Layer 4 of a small transformer language model trained on English Wikipedia (9 layers, counted from 0, width 128).
A neuron's activation on a vector x is GELU(weights . x), where the dot is the dot product.

Input weights of the MLP neurons that the questions are about. A number n stands for (n - 128) times 0.004.
n5: 134, 157, 153, 131, 167, 96, 96, 130, 144, 188, 143, 139, 123, 97, 151, 135, 65, 173, 88, 115, 81, 196, 134, 176, 37, 81, 202, 104, 126, 163, 167, 131, 32, 117, 77, 87, 126, 147, 124, 99, 83, 145, 120, 168, 160, 87, 157, 68, 108, 112, 119, 138, 157, 98, 137, 118, 157, 120, 127, 156, 200, 19, 144, 115, 178, 155, 117, 180, 159, 133, 157, 179, 89, 158, 109, 146, 103, 106, 119, 157, 81, 91, 180, 136, 88, 98, 161, 109, 124, 173, 120, 122, 127, 110, 98, 72, 135, 132, 55, 92, 161, 40, 167, 146, 128, 183, 110, 86, 151, 161, 148, 133, 222, 161, 98, 83, 104, 126, 157, 105, 157, 118, 170, 67, 94, 178, 188, 141
n40: 137, 155, 103, 132, 130, 107, 105, 92, 74, 123, 131, 92, 92, 128, 139, 126, 181, 132, 108, 146, 133, 95, 114, 127, 149, 103, 123, 146, 138, 159, 165, 161, 174, 210, 175, 144, 107, 137, 69, 137, 179, 140, 117, 136, 127, 104, 157, 101, 207, 123, 97, 84, 125, 128, 99, 137, 122, 118, 139, 127, 59, 126, 149, 136, 135, 113, 149, 194, 193, 172, 107, 124, 88, 59, 117, 108, 75, 121, 133, 82, 138, 143, 206, 161, 96, 140, 179, 151, 118, 127, 206, 96, 189, 129, 169, 32, 176, 136, 117, 136, 127, 103, 102, 114, 98, 110, 93, 128, 139, 166, 206, 130, 106, 37, 83, 177, 110, 103, 152, 123, 127, 117, 194, 124, 86, 111, 64, 152
n138: 83, 145, 89, 135, 123, 102, 80, 78, 90, 146, 90, 156, 138, 158, 124, 127, 158, 183, 141, 149, 103, 154, 174, 125, 127, 86, 138, 107, 184, 82, 115, 138, 94, 142, 146, 100, 107, 107, 132, 99, 101, 44, 130, 133, 159, 138, 141, 172, 144, 148, 149, 93, 188, 101, 98, 78, 116, 185, 172, 172, 187, 127, 141, 113, 170, 105, 142, 141, 135, 168, 151, 137, 164, 147, 120, 136, 161, 115, 148, 150, 94, 102, 153, 102, 166, 86, 221, 120, 153, 182, 129, 149, 117, 103, 152, 186, 112, 126, 117, 106, 143, 102, 129, 100, 80, 80, 112, 81, 153, 132, 92, 117, 123, 93, 107, 115, 122, 114, 115, 157, 155, 106, 129, 93, 110, 106, 168, 89
n141: 95, 179, 72, 166, 160, 140, 96, 149, 127, 110, 107, 66, 89, 137, 182, 81, 128, 188, 133, 152, 129, 101, 134, 60, 167, 127, 221, 132, 108, 142, 139, 94, 107, 103, 106, 148, 136, 106, 104, 115, 160, 177, 110, 191, 138, 94, 60, 151, 92, 125, 115, 84, 158, 111, 47, 217, 153, 68, 154, 196, 162, 97, 87, 166, 85, 99, 112, 88, 128, 146, 95, 135, 141, 181, 138, 183, 147, 65, 89, 77, 120, 103, 89, 142, 128, 102, 118, 157, 81, 138, 159, 141, 167, 138, 115, 163, 135, 139, 131, 132, 116, 153, 138, 107, 99, 86, 138, 124, 153, 108, 126, 149, 84, 135, 145, 201, 196, 138, 115, 126, 90, 187, 125, 94, 145, 129, 142, 199
n162: 133, 114, 104, 94, 163, 120, 133, 184, 181, 126, 101, 135, 101, 84, 133, 115, 126, 70, 144, 90, 142, 178, 182, 134, 110, 86, 100, 146, 68, 121, 117, 99, 179, 115, 160, 138, 139, 139, 53, 149, 146, 81, 122, 95, 106, 133, 90, 111, 101, 143, 111, 159, 77, 179, 123, 218, 63, 112, 136, 185, 142, 169, 156, 139, 155, 137, 103, 156, 96, 130, 117, 110, 127, 144, 119, 101, 151, 175, 87, 183, 116, 134, 112, 166, 108, 103, 134, 141, 143, 176, 106, 175, 156, 97, 125, 105, 111, 117, 182, 110, 111, 203, 156, 129, 79, 58, 166, 150, 112, 154, 148, 103, 159, 123, 126, 149, 106, 125, 66, 129, 133, 152, 117, 99, 85, 107, 176, 160
n170: 113, 145, 130, 140, 166, 110, 139, 115, 93, 123, 173, 140, 130, 188, 109, 114, 111, 127, 162, 177, 135, 173, 171, 140, 174, 135, 114, 146, 127, 112, 112, 154, 57, 78, 178, 143, 76, 138, 113, 144, 128, 138, 124, 137, 80, 115, 76, 109, 113, 115, 157, 112, 114, 91, 69, 88, 182, 162, 148, 111, 75, 84, 125, 142, 130, 121, 174, 216, 139, 176, 133, 60, 41, 79, 81, 191, 90, 78, 170, 130, 122, 123, 135, 73, 39, 157, 199, 105, 128, 141, 178, 127, 121, 80, 147, 143, 122, 148, 103, 119, 95, 140, 108, 166, 138, 148, 111, 113, 125, 107, 122, 204, 153, 66, 152, 114, 176, 168, 182, 154, 103, 143, 127, 104, 124, 136, 187, 60
n316: 141, 129, 125, 70, 110, 98, 132, 113, 110, 111, 144, 143, 53, 133, 178, 169, 129, 164, 134, 105, 193, 137, 156, 57, 145, 100, 92, 169, 166, 117, 80, 145, 128, 104, 135, 109, 165, 88, 152, 186, 151, 103, 172, 159, 117, 160, 86, 174, 126, 80, 144, 210, 94, 134, 190, 107, 72, 134, 111, 139, 107, 116, 149, 147, 108, 88, 149, 122, 96, 156, 125, 154, 140, 118, 115, 109, 74, 171, 106, 203, 81, 100, 126, 178, 79, 134, 118, 161, 132, 118, 129, 154, 143, 129, 106, 65, 248, 126, 109, 155, 157, 123, 102, 93, 154, 86, 157, 103, 169, 111, 105, 107, 125, 137, 77, 160, 150, 148, 143, 104, 147, 176, 105, 86, 156, 62, 135, 125
n410: 144, 97, 80, 65, 165, 204, 151, 136, 123, 128, 174, 119, 158, 132, 107, 177, 111, 149, 120, 179, 186, 139, 107, 190, 91, 85, 140, 157, 115, 139, 96, 55, 137, 66, 157, 129, 95, 133, 123, 127, 115, 104, 93, 89, 111, 97, 74, 102, 56, 117, 105, 144, 59, 54, 136, 125, 117, 109, 65, 170, 88, 155, 159, 121, 133, 119, 107, 109, 118, 191, 195, 107, 97, 165, 120, 135, 148, 86, 67, 125, 122, 64, 122, 69, 125, 138, 160, 150, 117, 129, 133, 131, 137, 115, 158, 162, 131, 128, 67, 182, 147, 135, 118, 74, 146, 151, 176, 154, 167, 205, 187, 146, 138, 118, 189, 152, 159, 117, 106, 130, 229, 148, 115, 146, 190, 99, 85, 160

Each question shows a token from some text and the vector x that enters the MLP there. A number n stands for (n - 128) times 0.046.

"j": 107, 131, 129, 168, 82, 120, 167, 165, 158, 125, 109, 123, 124, 119, 116, 104, 103, 133, 122, 112, 152, 123, 154, 127, 130, 134, 157, 104, 153, 62, 154, 114, 111, 153, 153, 130, 180, 171, 165, 100, 131, 165, 156, 78, 140, 70, 165, 134, 150, 147, 72, 89, 136, 143, 113, 113, 140, 122, 126, 153, 98, 117, 121, 122, 118, 147, 124, 153, 119, 133, 90, 102, 172, 129, 97, 72, 142, 118, 162, 67, 191, 111, 116, 97, 82, 100, 143, 107, 136, 114, 94, 137, 147, 177, 164, 129, 150, 96, 217, 105, 109, 116, 103, 143, 118, 136, 148, 119, 120, 116, 140, 146, 114, 121, 155, 153, 118, 157, 172, 139, 137, 141, 150, 104, 46, 106, 112, 129
The most active neuron and its activation: n40, at about 2.3

",": 116, 116, 103, 133, 93, 116, 175, 152, 154, 161, 104, 149, 162, 115, 103, 136, 111, 177, 144, 137, 161, 103, 138, 130, 134, 131, 121, 108, 152, 84, 138, 107, 99, 138, 102, 173, 172, 186, 122, 127, 109, 138, 143, 86, 135, 108, 162, 137, 157, 139, 107, 137, 168, 109, 105, 132, 178, 120, 108, 124, 94, 139, 113, 149, 159, 139, 103, 130, 75, 127, 116, 74, 145, 156, 132, 98, 143, 155, 134, 78, 130, 75, 111, 130, 81, 162, 116, 100, 135, 124, 109, 113, 171, 138, 146, 138, 109, 118, 143, 92, 94, 77, 114, 90, 134, 96, 143, 135, 86, 84, 151, 119, 132, 140, 119, 114, 169, 147, 184, 169, 175, 144, 170, 80, 125, 104, 85, 161
Which of these neurons fires most? n410

" ==": 60, 94, 115, 145, 69, 115, 190, 146, 204, 159, 100, 130, 136, 99, 97, 102, 123, 156, 141, 129, 153, 103, 123, 136, 127, 94, 130, 107, 172, 99, 111, 114, 105, 132, 161, 159, 191, 173, 142, 148, 90, 165, 138, 90, 134, 80, 136, 118, 154, 106, 81, 126, 156, 145, 114, 111, 156, 148, 93, 127, 117, 134, 104, 163, 142, 135, 114, 162, 69, 142, 114, 112, 136, 131, 158, 93, 130, 115, 128, 104, 155, 99, 107, 144, 93, 117, 145, 83, 159, 100, 89, 104, 135, 121, 163, 138, 136, 134, 180, 115, 124, 102, 114, 156, 187, 134, 127, 126, 96, 109, 142, 145, 136, 144, 122, 115, 149, 152, 178, 112, 187, 147, 131, 84, 113, 105, 126, 146
Which two neurons fire most, strongest first? n170, n5

" dep": 91, 108, 128, 127, 67, 147, 196, 152, 175, 133, 115, 119, 120, 114, 70, 109, 82, 144, 111, 115, 141, 121, 134, 123, 132, 122, 140, 105, 140, 72, 125, 137, 133, 142, 162, 163, 164, 126, 163, 143, 139, 148, 161, 78, 120, 122, 159, 121, 144, 128, 84, 140, 145, 183, 94, 99, 160, 125, 122, 151, 91, 134, 127, 104, 112, 161, 125, 145, 47, 157, 120, 112, 140, 133, 157, 99, 124, 144, 128, 117, 134, 53, 77, 121, 94, 131, 157, 110, 150, 122, 83, 137, 148, 113, 159, 114, 124, 140, 159, 118, 148, 114, 143, 157, 159, 136, 145, 107, 90, 102, 111, 167, 120, 137, 167, 133, 162, 125, 183, 144, 153, 156, 126, 119, 68, 67, 131, 153
Which two neurons fire most, strongest first? n162, n170

"ternational": 63, 130, 104, 120, 86, 151, 171, 181, 189, 145, 108, 137, 138, 137, 97, 126, 123, 180, 159, 156, 147, 93, 145, 137, 150, 128, 150, 114, 165, 75, 126, 107, 83, 138, 139, 151, 193, 143, 135, 109, 113, 181, 148, 103, 107, 104, 96, 103, 130, 144, 105, 128, 183, 160, 71, 138, 148, 134, 121, 131, 77, 112, 99, 149, 100, 133, 92, 118, 71, 131, 95, 128, 176, 138, 130, 100, 123, 154, 119, 104, 102, 116, 103, 112, 112, 126, 141, 109, 133, 132, 120, 91, 165, 163, 134, 148, 148, 121, 141, 122, 115, 103, 149, 112, 166, 149, 118, 140, 107, 96, 110, 107, 147, 119, 135, 106, 137, 136, 183, 150, 183, 116, 184, 112, 95, 99, 88, 123
Which of these neurons fires most? n141

"st": 98, 145, 119, 105, 107, 138, 169, 145, 157, 120, 149, 97, 134, 120, 115, 116, 84, 151, 126, 119, 134, 104, 166, 112, 144, 122, 184, 106, 149, 76, 154, 83, 103, 147, 137, 169, 175, 169, 130, 142, 146, 165, 172, 104, 139, 91, 139, 109, 125, 133, 113, 110, 162, 175, 94, 114, 147, 107, 153, 167, 87, 115, 108, 114, 140, 128, 111, 140, 72, 114, 93, 107, 131, 146, 136, 111, 114, 158, 119, 132, 168, 100, 74, 128, 107, 121, 121, 79, 131, 98, 107, 125, 140, 143, 165, 118, 120, 132, 184, 89, 100, 52, 86, 160, 128, 142, 179, 147, 119, 114, 98, 141, 136, 116, 132, 89, 126, 144, 199, 145, 173, 160, 126, 105, 87, 160, 118, 161
Which three neurons fire most, strongest first? n141, n5, n170

"ag": 75, 140, 145, 134, 23, 129, 181, 158, 172, 108, 102, 75, 132, 101, 122, 112, 104, 145, 136, 99, 162, 118, 117, 121, 131, 133, 165, 83, 151, 91, 146, 117, 105, 134, 126, 153, 168, 159, 142, 135, 113, 103, 161, 100, 138, 91, 146, 136, 165, 188, 70, 139, 159, 156, 90, 136, 120, 149, 131, 130, 89, 162, 111, 123, 135, 110, 74, 152, 86, 113, 130, 127, 166, 155, 164, 93, 115, 138, 158, 111, 158, 109, 117, 130, 129, 131, 143, 96, 149, 120, 91, 163, 134, 130, 168, 141, 127, 107, 152, 128, 131, 41, 128, 148, 133, 141, 135, 130, 115, 115, 137, 166, 120, 103, 128, 105, 142, 157, 174, 167, 143, 160, 153, 117, 88, 87, 84, 114
The most active neuron and its activation: n138, at about 0.59

" high": 79, 120, 125, 97, 68, 109, 177, 211, 178, 153, 93, 146, 140, 133, 107, 97, 119, 176, 117, 134, 139, 135, 150, 107, 134, 123, 130, 119, 167, 71, 121, 131, 89, 168, 135, 159, 178, 151, 129, 141, 139, 144, 160, 72, 106, 112, 148, 100, 152, 154, 120, 140, 172, 202, 83, 152, 135, 102, 110, 164, 110, 147, 118, 127, 127, 147, 99, 96, 78, 146, 128, 118, 134, 130, 139, 120, 95, 148, 113, 109, 149, 82, 74, 116, 92, 118, 120, 125, 138, 105, 91, 148, 112, 128, 144, 142, 154, 151, 131, 115, 98, 77, 112, 115, 158, 128, 138, 125, 98, 91, 140, 136, 142, 120, 136, 141, 166, 139, 188, 121, 141, 136, 166, 114, 113, 108, 99, 133
Which three neurons fire most, strongest first? n141, n316, n162

"A": 89, 123, 109, 123, 72, 160, 158, 144, 174, 198, 71, 117, 155, 121, 130, 117, 97, 156, 160, 127, 155, 115, 139, 107, 128, 143, 120, 107, 156, 59, 127, 132, 72, 124, 147, 168, 190, 152, 145, 116, 102, 128, 146, 77, 111, 77, 153, 125, 139, 110, 86, 129, 159, 190, 64, 119, 161, 116, 140, 137, 109, 143, 106, 160, 145, 136, 104, 126, 130, 116, 113, 120, 166, 130, 103, 101, 146, 165, 134, 93, 134, 101, 112, 134, 119, 125, 146, 120, 144, 178, 102, 114, 138, 118, 149, 169, 144, 111, 127, 127, 132, 64, 116, 131, 136, 151, 106, 99, 129, 94, 114, 113, 139, 126, 125, 112, 179, 160, 156, 177, 157, 93, 168, 106, 110, 113, 103, 104
Which of these neurons fires most? n138

"x": 98, 102, 125, 134, 57, 143, 188, 169, 160, 149, 87, 136, 148, 124, 87, 141, 117, 119, 127, 112, 170, 151, 155, 118, 134, 142, 127, 85, 151, 78, 103, 137, 143, 164, 101, 125, 189, 164, 145, 155, 109, 116, 152, 119, 112, 119, 139, 138, 164, 145, 71, 75, 127, 153, 98, 105, 161, 131, 83, 158, 93, 132, 118, 119, 152, 135, 108, 144, 76, 170, 128, 111, 124, 142, 117, 111, 143, 144, 159, 54, 138, 113, 99, 120, 123, 137, 130, 128, 142, 103, 76, 118, 168, 163, 130, 145, 154, 109, 161, 80, 116, 83, 88, 123, 129, 152, 111, 128, 120, 121, 111, 132, 150, 103, 116, 161, 146, 175, 151, 185, 165, 147, 161, 98, 94, 101, 100, 127
Which two neurons fire most, strongest first? n138, n40

"i": 117, 126, 141, 131, 62, 130, 178, 156, 154, 157, 81, 117, 147, 114, 107, 130, 94, 133, 133, 127, 147, 132, 176, 166, 132, 139, 171, 101, 172, 94, 138, 125, 86, 149, 166, 155, 200, 179, 142, 121, 159, 131, 146, 77, 158, 114, 136, 130, 103, 143, 134, 127, 151, 170, 75, 146, 162, 102, 144, 110, 109, 120, 121, 145, 139, 117, 72, 138, 85, 139, 119, 118, 133, 123, 118, 82, 104, 130, 108, 86, 177, 146, 102, 117, 103, 110, 128, 75, 115, 100, 91, 128, 125, 134, 136, 80, 110, 120, 152, 123, 128, 55, 144, 161, 135, 149, 150, 157, 88, 106, 135, 157, 140, 107, 152, 86, 137, 169, 172, 152, 152, 135, 160, 66, 93, 117, 103, 126
Which two neurons fire most, strongest first? n5, n170

"e": 100, 119, 121, 146, 80, 160, 186, 158, 127, 133, 79, 100, 98, 121, 138, 102, 121, 149, 123, 108, 142, 110, 175, 164, 119, 112, 146, 101, 175, 92, 125, 166, 103, 155, 186, 164, 168, 171, 165, 105, 158, 147, 120, 69, 126, 111, 143, 135, 141, 124, 97, 114, 172, 134, 71, 130, 113, 113, 105, 144, 82, 138, 122, 154, 169, 131, 126, 138, 89, 155, 109, 106, 154, 97, 106, 97, 119, 151, 92, 88, 185, 99, 138, 106, 106, 148, 132, 112, 156, 88, 75, 126, 174, 126, 149, 114, 90, 108, 170, 105, 95, 96, 102, 145, 151, 101, 140, 141, 97, 108, 144, 151, 149, 111, 135, 98, 144, 137, 168, 158, 152, 131, 169, 100, 117, 142, 98, 164
The most active neuron and its activation: n40, at about 3.4

" the": 105, 107, 113, 143, 59, 127, 167, 171, 175, 142, 97, 116, 138, 130, 122, 120, 129, 179, 150, 142, 126, 101, 143, 105, 121, 128, 131, 108, 176, 65, 129, 131, 117, 154, 138, 157, 180, 170, 134, 133, 115, 138, 147, 98, 144, 104, 136, 127, 130, 149, 102, 164, 154, 160, 109, 133, 193, 107, 70, 127, 108, 120, 128, 142, 151, 118, 83, 120, 27, 120, 98, 99, 129, 105, 127, 93, 112, 157, 136, 109, 159, 96, 72, 148, 118, 128, 97, 112, 153, 141, 83, 119, 159, 114, 133, 131, 128, 112, 145, 130, 117, 96, 113, 118, 159, 137, 111, 131, 104, 113, 123, 147, 154, 126, 138, 122, 162, 149, 168, 146, 150, 162, 169, 139, 106, 112, 81, 162
Which of these neurons fires most? n141

" p": 118, 118, 78, 142, 23, 131, 188, 142, 179, 151, 123, 125, 141, 114, 133, 109, 97, 149, 142, 104, 174, 96, 136, 101, 120, 137, 126, 95, 146, 87, 104, 130, 147, 133, 148, 146, 147, 163, 149, 137, 153, 149, 142, 86, 120, 114, 175, 136, 120, 155, 83, 126, 134, 146, 102, 109, 169, 101, 110, 156, 95, 143, 135, 138, 125, 150, 130, 147, 61, 144, 132, 109, 156, 114, 133, 114, 122, 149, 147, 147, 149, 90, 77, 114, 84, 108, 107, 93, 148, 144, 98, 140, 177, 150, 156, 110, 115, 124, 179, 68, 78, 108, 126, 119, 163, 129, 138, 103, 96, 78, 116, 137, 150, 142, 161, 138, 138, 150, 170, 178, 142, 152, 167, 98, 112, 98, 120, 137
Which of these neurons fires most? n162

"p": 99, 104, 157, 128, 82, 114, 185, 138, 191, 120, 104, 110, 147, 105, 117, 114, 80, 145, 148, 117, 128, 147, 133, 164, 128, 114, 157, 100, 152, 81, 140, 111, 109, 166, 145, 143, 182, 178, 150, 106, 136, 142, 133, 109, 105, 71, 140, 147, 132, 172, 81, 111, 184, 151, 88, 119, 148, 119, 111, 145, 105, 160, 113, 133, 135, 118, 121, 172, 60, 152, 141, 122, 181, 161, 133, 102, 116, 136, 119, 131, 157, 111, 106, 103, 96, 123, 112, 129, 129, 117, 73, 139, 173, 160, 155, 125, 110, 110, 156, 100, 109, 79, 112, 143, 155, 133, 140, 68, 106, 102, 118, 97, 152, 136, 151, 117, 129, 154, 146, 182, 152, 137, 155, 76, 86, 127, 105, 155
Which of these neurons fires most? n5

"ank": 101, 111, 114, 136, 46, 98, 159, 167, 179, 132, 89, 126, 140, 132, 118, 122, 127, 134, 116, 109, 167, 99, 136, 95, 125, 114, 158, 131, 161, 100, 97, 100, 97, 171, 119, 147, 169, 182, 141, 143, 129, 137, 119, 92, 98, 92, 150, 134, 108, 148, 64, 146, 166, 161, 120, 161, 115, 121, 102, 182, 73, 138, 116, 125, 114, 105, 120, 167, 82, 133, 118, 148, 167, 121, 139, 89, 135, 178, 110, 129, 176, 111, 92, 131, 109, 116, 112, 95, 172, 98, 99, 151, 187, 135, 136, 128, 141, 155, 182, 103, 122, 84, 135, 116, 134, 138, 135, 91, 107, 92, 120, 120, 156, 132, 100, 109, 143, 139, 172, 163, 184, 125, 158, 114, 123, 100, 112, 147
Which two neurons fire most, strongest first? n162, n316